Layer 2 of a small transformer language model trained on English Wikipedia (12 layers, counted from 0, width 64).
Take only the direct path to the model's output, skipping the later layers: a vector added to the residual stream pushes a token's score in proportion to its dot product with that token's output vector.

Output vectors of the tokens that the questions are about. A number n stands for n times 0.031.
"ospital": -9 13 28 -1 23 -2 -19 43 -21 17 29 -20 -39 5 -25 -29 19 8 -7 -2 -31 -18 -19 29 5 -13 0 4 -14 19 50 -28 -6 -18 -9 19 16 -7 22 2 -1 -4 -23 -30 -11 29 -33 34 7 55 39 -51 -30 -27 -13 45 7 -14 -28 -6 20 18 34 -30
"ü": 17 -8 20 -12 29 -12 -23 11 -10 -16 17 -17 11 22 -23 -20 42 18 -4 -32 -14 -14 -18 -6 7 17 -10 18 -9 34 2 16 -4 -32 -16 -15 -9 16 8 2 19 15 -12 -11 -12 6 -12 13 4 30 29 -6 -15 -3 -37 20 15 -18 -26 0 6 1 23 -13
"===": 4 -33 2 7 34 -7 -40 35 -9 25 11 6 -16 -25 -31 -4 -22 -9 8 -3 29 10 -6 -13 20 21 14 28 -6 -10 -6 6 1 -14 6 3 4 8 -29 -21 3 -18 -24 15 -1 17 15 13 -29 -15 10 4 12 -7 -32 16 6 3 16 -30 -7 32 62 -41
"etwork": 25 0 17 20 -8 -40 -8 65 -14 -32 39 -4 -54 -9 11 -15 -24 5 -20 -10 6 5 -4 24 23 -26 5 25 -48 35 22 -36 -7 -21 -8 62 44 -15 -13 7 61 34 -9 -34 -8 -5 0 17 -16 46 16 -30 -35 -21 -34 5 29 -25 -19 -24 17 11 31 -31
"inem": 10 10 40 12 2 8 -9 66 -15 7 8 -4 -15 18 17 -35 -24 25 -33 12 28 9 26 11 -15 -31 6 51 -3 24 30 -5 13 -18 8 9 42 -39 -6 -7 -2 10 11 -53 9 5 -66 16 -6 21 0 -18 -23 -48 -34 19 -11 -13 -29 -20 10 -12 14 -15
"ground": 28 -22 -2 30 -2 -21 -2 59 -7 -9 30 -12 -44 19 -38 -34 34 -4 -13 -32 -15 -21 33 28 25 -33 2 1 -16 22 32 -59 30 -93 15 18 7 -32 -4 -10 -21 7 14 24 19 53 -22 52 -34 14 30 1 -21 -23 -35 5 38 -22 -15 21 11 15 -8 8
" P": 13 17 -9 -3 20 -9 5 4 6 -4 4 -3 4 -16 -3 4 -4 3 -2 14 -17 0 -16 3 5 1 -3 -6 -10 3 -10 -1 8 3 4 -25 16 17 -8 1 -5 -19 -5 18 -10 8 1 -10 -6 0 5 0 10 10 21 -10 -6 6 0 2 -8 -5 -13 10
"ched": 38 0 30 20 4 -31 13 7 -7 0 -38 6 -29 34 -17 -53 -22 -40 14 -10 -31 0 53 -12 -41 28 20 28 -36 37 12 3 -27 -14 -21 11 6 16 27 -18 44 57 -4 -12 -15 41 23 27 -21 8 12 -60 -41 24 8 -36 23 -16 -1 -22 -5 -6 22 -13
" Location": 29 -21 -2 -6 4 -8 -11 4 -15 -46 19 -6 -23 5 -37 -13 28 33 23 29 -11 17 1 19 6 -8 37 -3 -47 13 6 -24 -18 0 -47 7 45 -28 21 -16 -9 14 0 11 -12 41 -10 -4 -33 27 43 -6 -37 -1 -20 32 46 -11 -49 6 12 31 12 -39
" railway": 9 -11 -2 14 11 -31 -11 19 0 -29 18 3 -19 23 -26 9 -2 3 22 -7 -35 1 17 35 16 4 16 -6 -49 5 22 -7 -17 -42 -32 -9 -11 4 19 -17 33 9 6 -5 40 4 -17 29 -14 25 37 -20 -20 -21 -8 19 16 -11 -15 -39 32 22 26 -37
"off": -17 -4 7 -1 -10 13 -32 38 -4 13 14 19 -14 1 -18 -47 7 -7 -9 -19 -32 -21 11 28 9 -36 -8 22 12 -6 62 -20 13 -34 6 8 6 -23 -19 -1 -16 -16 2 19 8 8 26 19 -2 9 23 0 -9 9 -23 4 43 -16 -49 29 21 14 29 -37
"shire": -5 -32 10 18 52 -18 -3 23 -12 -43 10 10 -2 63 -6 -22 -30 -11 14 -19 -22 -15 8 15 58 10 0 19 -45 -12 39 -45 8 -17 -48 42 3 12 27 1 12 26 -84 -33 -20 24 -44 1 6 -15 4 -7 -7 -5 -14 -11 59 -8 -19 4 23 35 45 -9
"ults": 13 3 22 26 11 -44 -15 -13 -14 24 -24 -17 11 -26 13 -8 2 3 43 -33 15 -13 37 -9 -30 -16 22 49 -25 4 -3 9 6 -31 23 37 7 -8 11 -7 -12 30 -38 -25 3 9 -12 35 -4 -7 18 5 -38 -28 -43 -1 53 0 -5 -29 48 13 31 -56
" result": -36 19 -4 22 3 9 8 12 -7 -19 -2 17 -14 -11 -42 -14 22 -2 13 2 -40 -58 -3 -7 -6 41 11 22 3 24 21 -35 -17 -6 1 12 11 -54 18 14 -8 28 3 -25 19 14 -10 40 -4 39 15 -8 2 -8 -32 13 -4 -4 -22 0 7 17 36 -34
" wife": 2 -1 4 20 42 0 -8 9 -8 -26 27 41 -12 29 -47 -51 26 -4 -21 -54 -5 -6 6 30 -28 -20 -6 43 -1 5 2 -43 30 -21 -40 34 34 -19 25 2 9 21 21 -22 -10 26 -49 21 -1 -10 41 -25 -18 25 -29 20 -1 -8 -22 -4 16 -3 32 -24
"verage": 22 -7 47 19 22 -9 -39 7 -14 -24 -16 22 -22 26 -15 -17 33 4 27 1 -3 -27 9 14 -17 -37 49 52 -21 -5 -40 -25 13 -44 -42 34 -2 -46 9 11 57 7 32 9 -4 70 14 13 -16 -13 9 -32 -45 -46 21 8 12 -7 -7 -22 10 22 -11 -31
" same": -7 33 12 6 24 5 -16 28 2 -15 -20 -5 -15 21 -36 -10 29 4 25 -1 -24 -31 -15 -21 -10 2 33 -2 1 9 9 -31 -11 -13 3 13 8 -32 36 -7 15 34 -3 -18 -9 3 21 10 -24 2 34 6 -1 -9 -7 -2 -10 -28 14 -17 -18 6 32 -12
" average": -14 13 6 27 -8 2 -18 22 -4 -7 6 34 -26 22 -36 10 2 13 -3 -57 6 -27 32 25 -17 -11 21 14 5 10 -17 -48 -10 -7 -19 12 -21 -35 13 7 2 38 -9 30 2 26 2 44 -42 -8 57 8 -6 -6 1 -20 13 -7 -9 -2 2 17 1 -50
".\"": -38 -27 4 -2 44 34 -7 27 -4 11 -3 -14 -24 39 17 5 10 -6 -10 -28 0 -6 34 -18 -14 -20 12 60 -16 15 11 -39 28 19 34 40 -1 -38 19 -13 -12 -2 -10 -15 -42 -11 -2 41 -10 -1 -7 -21 -13 -40 -5 7 14 0 10 8 3 -12 15 -27
"ansas": 8 17 31 4 43 -20 -20 23 -23 -16 17 6 22 35 -49 2 -11 -1 20 -68 -35 -52 -27 39 -3 -77 -5 69 -20 23 56 -54 -12 -11 -35 26 6 -18 10 -10 24 24 -35 8 32 46 -45 18 -19 -14 26 -9 -38 -41 -34 5 67 1 -46 -10 36 59 24 31
"ensity": -25 4 36 17 -7 -6 -48 22 -18 -26 -10 35 -9 -3 -54 4 32 0 36 -31 14 -9 3 40 16 -17 31 0 -5 21 11 -6 13 6 1 24 -3 -2 11 -4 40 10 -68 -7 25 57 16 25 -68 -12 -11 -12 -37 -10 -54 16 35 -17 7 -33 -1 25 5 -23
"\")": -6 -26 22 -1 27 11 -55 9 -19 11 41 -8 -50 33 7 8 13 -2 -3 3 -18 -21 11 26 -9 -6 29 69 -38 16 -15 -39 31 -21 12 14 -7 9 25 -49 37 -5 -4 22 -44 33 -36 44 -50 -22 -4 -21 -22 -42 -34 8 25 -9 30 3 38 -1 39 -23

Output weights of attention head 0. The head adds the sum of these rows, row i times number i of z. A number n stands for n times 0.0055.
o0: -5 -5 -15 -8 26 -17 5 -14 5 18 -8 -6 -42 4 4 -25 -28 -5 13 -38 -6 20 -37 17 -9 2 -1 4 12 40 -7 26 21 27 -39 -14 10 14 1 28 -10 12 -29 -20 13 10 -4 -19 15 13 0 -43 16 26 -13 -7 28 31 18 -28 6 27 19 -34
o1: -27 -13 52 -40 40 -5 31 13 10 1 13 -39 5 -34 -39 0 2 9 -17 -15 15 -7 27 -2 33 -10 -1 15 -53 -28 13 -31 8 0 31 19 -13 27 9 -12 34 -23 2 5 28 -21 -19 43 -47 -32 0 0 -13 -10 12 -14 -9 -20 30 38 47 -24 12 -15
o2: -29 -35 19 -9 -6 29 -14 -11 -28 4 -30 0 32 -44 -27 17 19 1 7 -6 40 35 -27 -23 -13 -26 12 -21 30 -21 0 -9 15 39 -2 -4 1 -32 -46 -10 0 -48 -37 30 28 29 35 4 45 9 3 7 32 -24 5 14 18 9 14 -10 19 21 -14 -17
o3: 29 18 -11 -31 21 -26 3 -6 -3 34 20 -12 -18 22 42 -15 -20 15 -41 34 0 -21 6 1 7 15 -8 3 -2 12 -28 -13 -26 8 -6 -12 24 19 -1 -4 -32 10 2 -6 24 -16 -28 -14 -3 21 -55 -7 2 2 33 25 30 -16 -19 6 2 -4 20 -1
o4: -9 9 6 -2 -11 0 -16 -4 -25 28 -9 -43 41 -4 7 1 5 17 -12 31 1 -26 -5 -16 -15 11 -12 12 -5 -26 -4 11 -15 23 29 2 3 43 15 -1 -17 15 -1 -37 20 -38 -17 -3 12 11 -9 30 -14 25 11 19 -41 -24 -19 29 -25 -18 39 17
o5: -12 23 -12 -14 20 -17 -18 -11 11 16 3 -15 -35 36 21 -16 -11 -8 -20 11 -3 10 -1 -4 0 4 -14 7 -8 23 3 -16 -26 9 -12 7 5 7 5 3 -8 -17 2 -10 7 -22 -6 23 7 17 -16 -21 12 -4 -4 8 18 4 -29 26 -7 -11 36 31
o6: 2 -11 44 -16 3 19 9 -14 -4 -37 -6 6 -16 28 -20 2 38 -48 17 -2 -3 41 -19 17 18 46 -12 -5 -23 5 -7 26 13 5 -3 25 -28 42 -2 -40 18 -6 -6 13 -2 -16 -9 -21 -33 -46 26 3 -18 4 -17 -31 -9 27 16 -7 3 1 0 11
o7: 6 -52 14 29 12 22 1 7 36 20 1 37 6 -24 -27 -24 -21 -16 8 -15 1 17 3 -16 2 -1 -18 29 -49 0 6 18 34 -11 -23 22 -12 -4 -2 1 6 23 -17 -7 17 -13 -11 -16 -4 -8 -1 -2 -26 -19 -16 -36 36 18 8 1 -19 50 17 -9
o8: -5 20 3 34 9 -30 -8 8 33 -23 4 16 5 -2 12 -2 -47 29 1 8 -7 -33 6 -39 -7 -12 1 9 -6 -15 4 21 6 13 -30 -2 32 -21 25 32 -12 55 5 18 -52 10 -13 -12 19 -2 -60 -10 5 4 53 -12 6 -7 11 -1 -25 -16 14 -10
o9: 9 -5 0 28 -41 20 27 -24 -36 50 23 7 -5 -6 22 -18 -24 -50 7 -33 -8 10 66 24 -22 -24 17 12 27 49 9 -35 1 3 -9 -14 -3 -48 58 -23 -6 20 -39 -10 -8 23 -6 48 -21 -26 1 -27 -21 -48 5 -10 61 1 9 -27 18 46 -19 -11
o10: 31 -28 -23 56 -35 -19 19 -1 29 -4 -53 15 27 -19 -22 9 28 15 15 6 7 -5 23 36 -16 -3 -11 3 8 2 15 12 -2 -8 -43 9 -15 24 -6 39 -6 -3 -17 0 4 -21 -40 -25 18 -21 -15 25 -12 32 36 -35 -11 8 20 -31 -5 11 12 -43
o11: -3 -6 21 -1 -15 34 27 -49 -70 63 -6 -18 1 7 28 -5 -31 -12 10 -47 45 39 3 -41 -29 0 12 -8 14 -6 42 27 13 24 49 -5 1 -40 5 -14 -21 1 8 -52 -8 -44 -7 58 18 -20 -20 19 -17 -8 -10 12 42 -23 -15 9 -12 17 11 11
o12: -16 8 19 -29 35 -14 21 8 -28 35 19 -38 -41 -15 -30 1 8 6 -31 -6 -4 2 4 36 -3 4 5 30 -38 -7 42 -20 -21 28 -43 17 1 52 -16 -40 -7 3 7 -20 -9 -30 -19 59 -2 45 -38 -38 11 8 -33 44 29 -18 -43 57 4 27 43 -20
o13: 13 -3 -7 2 -20 -39 -10 -10 9 -30 6 -35 -22 -17 16 13 -50 -1 33 -32 -12 15 -12 16 12 26 14 -23 40 30 -14 15 -21 13 -56 -40 39 26 37 19 -1 12 0 34 -14 18 21 35 -13 2 -16 -59 17 -2 45 4 2 25 18 -54 0 -12 17 -19
o14: 59 -20 25 -8 -5 30 25 -9 -13 32 5 23 24 17 10 -23 -15 29 -14 -39 58 14 27 12 -18 19 -9 -21 -30 -12 4 21 7 -40 -30 -3 59 -14 -7 -36 -21 -8 9 -15 21 1 -5 -40 -17 -42 9 -8 -24 25 -4 10 28 -5 19 -7 24 11 -34 -52
o15: -32 -35 -2 -5 22 15 -25 1 41 -13 22 -31 -37 1 1 -26 19 -31 -2 -10 -35 30 10 -13 33 -22 9 24 53 -5 17 2 -29 21 1 -12 -21 3 -3 -15 -14 -11 41 12 2 -24 -10 62 -11 34 28 -6 43 7 -46 -22 -35 26 -36 40 -5 -41 3 59
o16: 27 -56 -15 -8 -45 -24 16 -25 -14 26 12 3 -2 -10 12 -23 -72 11 -10 -29 22 34 1 -16 -2 -32 -3 20 24 22 13 -5 10 39 49 -8 21 32 14 27 -14 18 -2 6 -25 -7 -14 46 17 -6 -37 3 -45 12 31 -23 20 -16 -5 -25 0 1 20 2
o17: -57 48 5 -7 39 9 1 -12 0 0 -3 -11 6 9 14 11 37 -13 29 28 -28 3 -37 1 -34 24 7 -33 0 -35 -17 15 21 18 -1 5 9 -14 -9 -13 -22 4 1 -21 -1 -3 -2 -27 0 43 -17 44 12 -46 -30 15 6 2 -3 44 -39 16 -9 23
o18: 6 -41 32 -20 18 53 16 -4 -20 -12 2 -33 -34 -29 -28 3 78 -23 -24 34 -10 4 37 -6 27 16 25 31 -36 -35 13 -34 10 -34 40 -20 -40 17 -42 -41 -4 18 41 8 9 6 -15 -15 -46 -8 40 29 50 36 -10 -35 -44 -13 -15 58 7 8 -3 -1
o19: -39 -6 19 -14 -6 3 -14 -15 -6 4 -13 -41 4 29 35 11 -46 -18 24 -4 -4 27 11 -13 -33 1 7 6 19 24 -9 -13 8 35 8 -10 7 3 17 5 4 -8 -4 7 -3 9 12 28 7 -19 7 -2 -7 -41 12 -11 28 0 11 0 -32 12 -7 4
o20: -9 16 5 95 13 -1 38 -12 0 23 -56 37 39 21 14 33 -58 -19 62 -27 24 41 -36 -40 -23 -5 -22 -4 -35 39 3 19 18 -18 -27 22 -14 -26 -12 29 26 14 -55 -48 2 -35 25 -27 47 -48 0 -39 -12 -84 6 9 61 40 45 -74 -41 29 15 -20
o21: -9 1 32 47 -2 -4 -21 6 -34 -18 -5 24 29 7 1 -2 48 21 35 -13 20 -11 6 2 -36 -25 32 -5 6 5 -1 21 10 6 -56 2 -39 19 11 -11 -8 49 -39 -1 -4 -1 4 -27 -16 -36 -8 26 -6 13 6 -5 -35 33 33 -16 0 -4 -48 -16
o22: -33 4 41 -22 -17 45 -26 -4 -6 2 -6 18 9 46 -20 -35 1 4 -29 -3 54 31 23 -2 -49 -2 -27 25 -24 39 13 -26 11 43 42 48 -5 -36 -29 -46 11 -41 -7 11 -17 -1 -4 -11 16 -35 36 38 -56 17 -29 -16 12 -9 9 44 2 3 -36 20
o23: -25 -35 -35 23 -12 -11 14 -39 31 15 -42 31 34 -29 6 21 -3 -10 -36 -6 -12 22 8 -15 26 -6 -8 -11 -4 44 13 -4 17 -27 42 -2 18 -9 8 32 -25 -36 3 -1 -5 -35 -3 31 23 25 -30 1 -7 -24 40 0 -30 -8 23 0 -10 -29 10 67
o24: -46 51 -18 0 19 -11 10 7 21 1 -18 -12 22 7 -12 12 31 -18 5 -13 -43 -39 35 22 -26 -46 2 3 37 -20 48 -28 -10 3 -1 0 -22 -36 32 32 6 -16 1 -11 -20 11 2 28 9 8 13 -3 22 -19 -4 4 -17 -13 12 37 12 -39 0 -3
o25: -64 71 2 -21 27 -6 -30 7 33 -12 19 -35 -53 10 3 -1 58 -31 -6 -1 -60 -24 -1 27 -31 -4 15 7 34 14 -15 -9 26 12 26 -11 -19 -19 21 8 -13 1 -5 9 10 12 -44 -20 -11 37 10 28 11 1 -20 -29 -27 -9 9 38 9 4 -8 27
o26: -14 10 18 43 1 11 -13 2 14 -7 -10 36 -26 -9 -25 0 -16 -10 24 -27 27 10 -30 -6 -14 14 9 12 -5 36 -13 31 15 4 3 18 -26 -26 -26 5 11 8 -36 8 21 -33 10 -44 21 -4 22 -4 -24 -16 -13 -12 37 33 15 -40 -20 46 -15 -3
o27: 7 -20 33 -2 20 -8 7 3 25 -12 17 -19 -53 13 -15 -14 0 -19 -9 -19 5 -7 -2 -3 28 9 -1 19 -15 -24 2 15 7 -29 -10 5 -3 16 -4 20 18 -9 5 0 22 -9 -8 9 -22 -15 28 -23 25 51 -25 -21 -13 5 -16 -3 44 -6 39 -29
o28: 63 44 -90 -39 -6 -22 -1 22 -10 -2 18 -4 -11 18 -36 9 28 10 -7 11 -15 31 -16 40 5 -19 -34 -6 -1 -6 7 -21 -53 3 19 16 -5 62 -19 -3 21 -10 40 11 16 -5 -16 8 -9 33 -3 -7 -10 -13 -20 2 -6 -19 -48 19 -2 -12 33 11
o29: -35 30 90 53 1 -9 -21 9 22 -59 26 -38 1 -17 -11 15 -38 21 28 52 59 10 -18 -22 -5 37 23 -38 -39 -37 -26 -45 -14 -11 13 16 50 -19 -48 -52 -2 -28 -33 40 -15 29 12 -37 -6 -10 2 -1 12 -55 28 19 25 45 18 8 11 -2 2 -18
o30: -6 21 19 7 -22 -3 -36 33 -1 -55 -11 2 3 7 -24 34 37 16 39 47 14 -30 27 39 -21 27 26 -7 12 -12 -8 -14 -42 13 -25 31 -68 -24 -33 -31 32 -26 16 52 1 -4 11 3 -14 -7 10 47 -10 -17 -8 6 3 10 -16 3 -26 14 -32 -18
o31: 8 -34 40 -8 -24 -19 -17 -4 -28 2 29 -20 -25 51 28 -2 -77 -5 3 -13 16 14 11 -10 -16 4 10 22 -16 9 16 -11 24 -7 32 13 3 27 6 6 14 6 15 -2 -39 11 3 60 -14 -25 -10 -2 -47 11 -20 -8 24 -19 -26 -3 3 18 33 -18

Each question shows a token from some text and the vector z that the head gathered there. A number n stands for n times 0.018.

" president": -5 -7 1 -2 3 2 -9 -5 -3 4 0 14 -3 -3 -2 -2 1 8 1 -1 -4 -13 3 13 9 12 3 -10 4 -5 -1 -5
Pushed down most: "shire"

"os": 9 8 8 6 13 10 -3 1 -3 -19 -16 10 23 -6 0 12 -9 8 2 -5 -5 -9 0 -4 -13 2 4 6 1 1 -7 -8
Which two tokens does it push up most, strongest first? "ospital", "ü"

"odes": -5 2 7 2 -8 -6 1 -6 -5 -1 5 -5 -1 5 1 -5 7 -11 12 -4 -4 -8 -4 -3 -8 -10 -5 3 11 8 5 4
Pushed up most: " Location"

"ate": -5 2 7 -2 3 -3 -2 -8 -5 -2 10 -7 5 5 -9 6 6 -14 3 -6 -4 3 -9 1 5 -10 -9 -1 12 -4 5 -2
Pushed up most: " railway"

"man": 0 5 3 -7 6 -4 -1 -1 0 6 2 4 3 -4 4 -16 -7 10 -2 2 9 3 5 3 4 3 0 -3 -11 12 -3 -3
Pushed down most: "ground"

" -": -11 -17 -6 -1 3 -3 1 -8 -7 -10 5 -15 -12 1 -7 20 -8 2 6 -7 -18 0 -15 6 4 3 -4 -2 5 -12 12 -12
Pushed down most: "ults"

" Inter": -1 -2 0 -1 -2 -5 3 -4 -2 7 0 4 1 1 -6 -8 2 3 -5 0 -2 1 -7 -5 2 7 8 -1 2 -5 9 0
Pushed up most: "ensity"

" un": -6 -8 6 -9 -9 -6 5 -5 -7 12 1 11 -6 7 -4 -9 3 0 -2 1 3 -7 -3 2 5 -3 3 -10 4 -12 14 -1
Which two tokens does it push up most, strongest first? "ensity", " average"

"ared": 0 -8 -1 -3 7 -7 2 -6 -6 -9 1 -7 -19 2 0 -1 1 2 3 5 -2 2 2 9 -5 2 0 -8 -4 0 -3 -2
Pushed down most: "ansas"

"u": -3 6 11 0 12 4 -1 -1 -2 0 -1 4 19 -15 -8 -2 -4 7 -2 -6 4 3 6 -1 6 -1 -2 -5 5 9 -3 -7
Pushed down most: "ched"

"ed": -2 -1 -2 0 6 -5 5 -2 -1 -5 2 -11 -17 -1 -1 -5 -2 -2 14 6 0 -4 2 9 -7 0 -1 0 -10 11 -4 1
Pushed up most: " P"

" disc": -3 -25 -4 6 -16 -2 -23 -6 4 26 -4 -2 -14 4 -2 3 5 -3 -8 6 -2 -6 -9 -6 5 12 13 -8 -4 -4 7 0
Pushed up most: " average"

" was": 8 -8 -10 5 -5 -5 -25 5 -1 14 -12 9 -7 -7 20 -20 3 25 5 9 -2 -12 -4 -3 -6 20 6 -8 -5 5 -16 11
Pushed down most: " railway"

"ains": -2 1 -6 -4 -11 -6 -2 -3 -3 9 -8 -6 -1 -2 -2 11 3 -7 4 -2 -11 -2 1 -9 5 1 -3 3 0 -6 5 7
Which two tokens does it push up most, strongest first? "ground", "\")"

" ": -2 12 -5 -5 -8 8 11 3 1 -8 -4 -5 11 8 0 -2 -13 1 -4 -4 15 -19 -1 9 4 2 3 11 11 19 -3 1
Pushed down most: " average"

" several": 7 3 7 3 -8 -2 -2 0 -2 4 -4 -1 4 -5 12 -2 -2 -5 12 -7 -5 -7 7 -5 1 8 7 6 -1 6 -12 -14
Pushed down most: "ched"

"ial": -4 -2 1 -4 5 0 8 2 -5 -17 -9 1 1 0 -5 6 -9 -2 8 0 10 -20 -8 6 -6 -4 7 7 8 -2 -1 3
Pushed up most: "==="

".": 18 20 -17 11 16 4 8 16 11 -21 10 -31 8 6 6 8 2 -27 4 -9 1 10 1 1 -14 -4 3 27 -15 13 -26 -2
Pushed up most: "shire"

"F": -5 2 4 -7 -4 -4 5 -1 -5 4 1 5 -1 5 2 -8 0 5 -3 3 5 -9 -5 -1 2 -5 0 -4 9 -3 8 -1
Pushed up most: "ensity"

"y": 5 15 -7 6 10 8 12 2 7 -1 -15 4 9 2 -15 15 2 3 6 3 -2 3 2 -5 -4 6 1 4 0 10 -5 1
Pushed up most: "\")"

" network": 6 1 8 2 -2 -6 -13 -1 -10 5 5 6 9 4 8 -7 -6 -2 4 -5 -1 -12 -12 -4 6 10 6 7 7 -12 4 -5
Pushed up most: "ospital"

" Canadian": 8 5 12 3 -1 -9 -18 0 -11 3 4 -4 9 3 21 -9 -6 -9 8 -9 -13 -6 -8 -8 1 2 2 9 1 -10 0 -9
Pushed down most: ".\""

" allow": 7 6 -9 -5 32 -10 -9 6 -15 -24 3 -11 -8 -19 18 8 -2 -27 11 -13 -8 4 12 -1 -9 5 13 25 -1 -21 -21 2
Pushed up most: " wife"

" General": 9 7 5 5 10 8 -3 0 0 -14 -13 6 20 2 0 10 -10 1 1 -4 -4 -6 -6 0 -10 3 4 7 -5 -2 -6 -8
Pushed down most: "verage"

"ence": 20 5 -13 28 -3 7 -12 12 9 -10 -5 -24 13 -7 -1 8 -6 -19 19 -5 8 6 -12 -19 -22 4 7 25 -24 20 -17 12
Pushed up most: "shire"

"s": 0 13 -1 9 8 7 14 5 0 15 7 -1 17 -10 -19 2 7 -14 22 0 10 5 2 -5 -9 -9 -3 5 -6 20 -4 5
Which two tokens does it push up most, strongest first? "\")", "shire"

" of": 4 27 3 -11 12 12 4 3 -13 6 17 7 36 -1 -9 -9 -15 -2 -27 -5 32 -10 5 15 29 4 -2 7 12 -16 -1 -11
Which two tokens does it push up most, strongest first? "ansas", "ospital"

"-": 12 17 -42 29 16 10 -19 -2 1 26 30 4 21 63 44 21 68 -96 -14 -7 -35 -28 -47 44 -27 -65 -55 35 13 -81 -62 39
Pushed up most: "ched"

" leading": -5 -3 -12 -4 0 -1 -1 -4 -3 -1 -1 -4 4 0 -7 0 -7 3 -4 -3 4 -12 -4 7 14 6 0 -5 12 -12 5 0
Pushed up most: " result"

" on": 9 -8 6 -1 -6 -9 -20 -5 -2 0 -7 -8 7 -1 29 -13 -9 -3 0 -11 -12 4 -3 -14 3 -2 -2 3 -1 -6 -6 -4
Which two tokens does it push up most, strongest first? " Location", " wife"

" gl": 2 -6 -8 5 3 4 12 0 -1 -8 -8 -6 3 -2 -6 7 -7 3 5 0 -6 2 0 1 -4 7 0 0 6 -11 -3 0
Pushed down most: "ults"

" a": -4 -30 12 -1 -12 0 0 -21 -5 26 -6 11 -21 16 -16 12 6 3 -11 17 -7 2 -4 1 6 15 5 -15 -2 -14 18 -5
Pushed up most: " average"

"ual": -8 -13 4 -1 0 -2 7 -2 -3 13 7 7 -11 3 -11 -1 9 2 0 10 9 -10 -5 4 4 1 4 -9 6 -7 7 2
Pushed down most: " wife"

"th": 0 22 -6 6 15 10 7 1 7 -3 -16 3 15 2 -20 17 2 -3 4 -3 -5 0 -1 1 -4 3 -2 6 -1 6 -4 -2
Pushed up most: "\")"

"ens": -5 19 -8 3 2 8 13 4 -2 -2 -5 -6 13 1 -2 -3 -16 -4 5 -4 7 -20 -5 7 2 8 3 21 -1 16 -5 3
Pushed up most: "\")"

"ction": 6 1 10 1 0 -3 -15 -1 -10 6 2 6 11 2 7 -3 -4 -1 5 -6 -1 -8 -14 -5 5 5 3 7 7 -6 -1 -6
Pushed up most: "ospital"

"its": -7 -1 4 -6 -3 -4 8 0 -6 9 6 8 -2 4 -7 -5 7 -3 1 3 10 -8 -6 2 0 -9 1 -6 5 -5 9 4
Pushed down most: " wife"

" num": -8 -15 2 -4 -5 1 8 -7 -6 12 2 9 -6 5 -15 4 1 7 0 7 6 -10 -3 2 9 3 3 -13 12 -13 16 -6
Which two tokens does it push up most, strongest first? " result", " same"

" sim": 17 -14 4 4 -4 -13 -36 0 12 8 -5 -3 9 4 20 -17 2 3 0 -4 -15 -1 -12 -33 1 3 6 1 -6 -7 1 0
Pushed up most: " Location"

"The": -5 -36 5 -2 -16 8 -1 -15 -4 20 3 0 -20 21 -15 24 -4 -3 -10 17 -5 -7 -3 9 4 18 12 -6 -10 2 25 -3
Pushed up most: " average"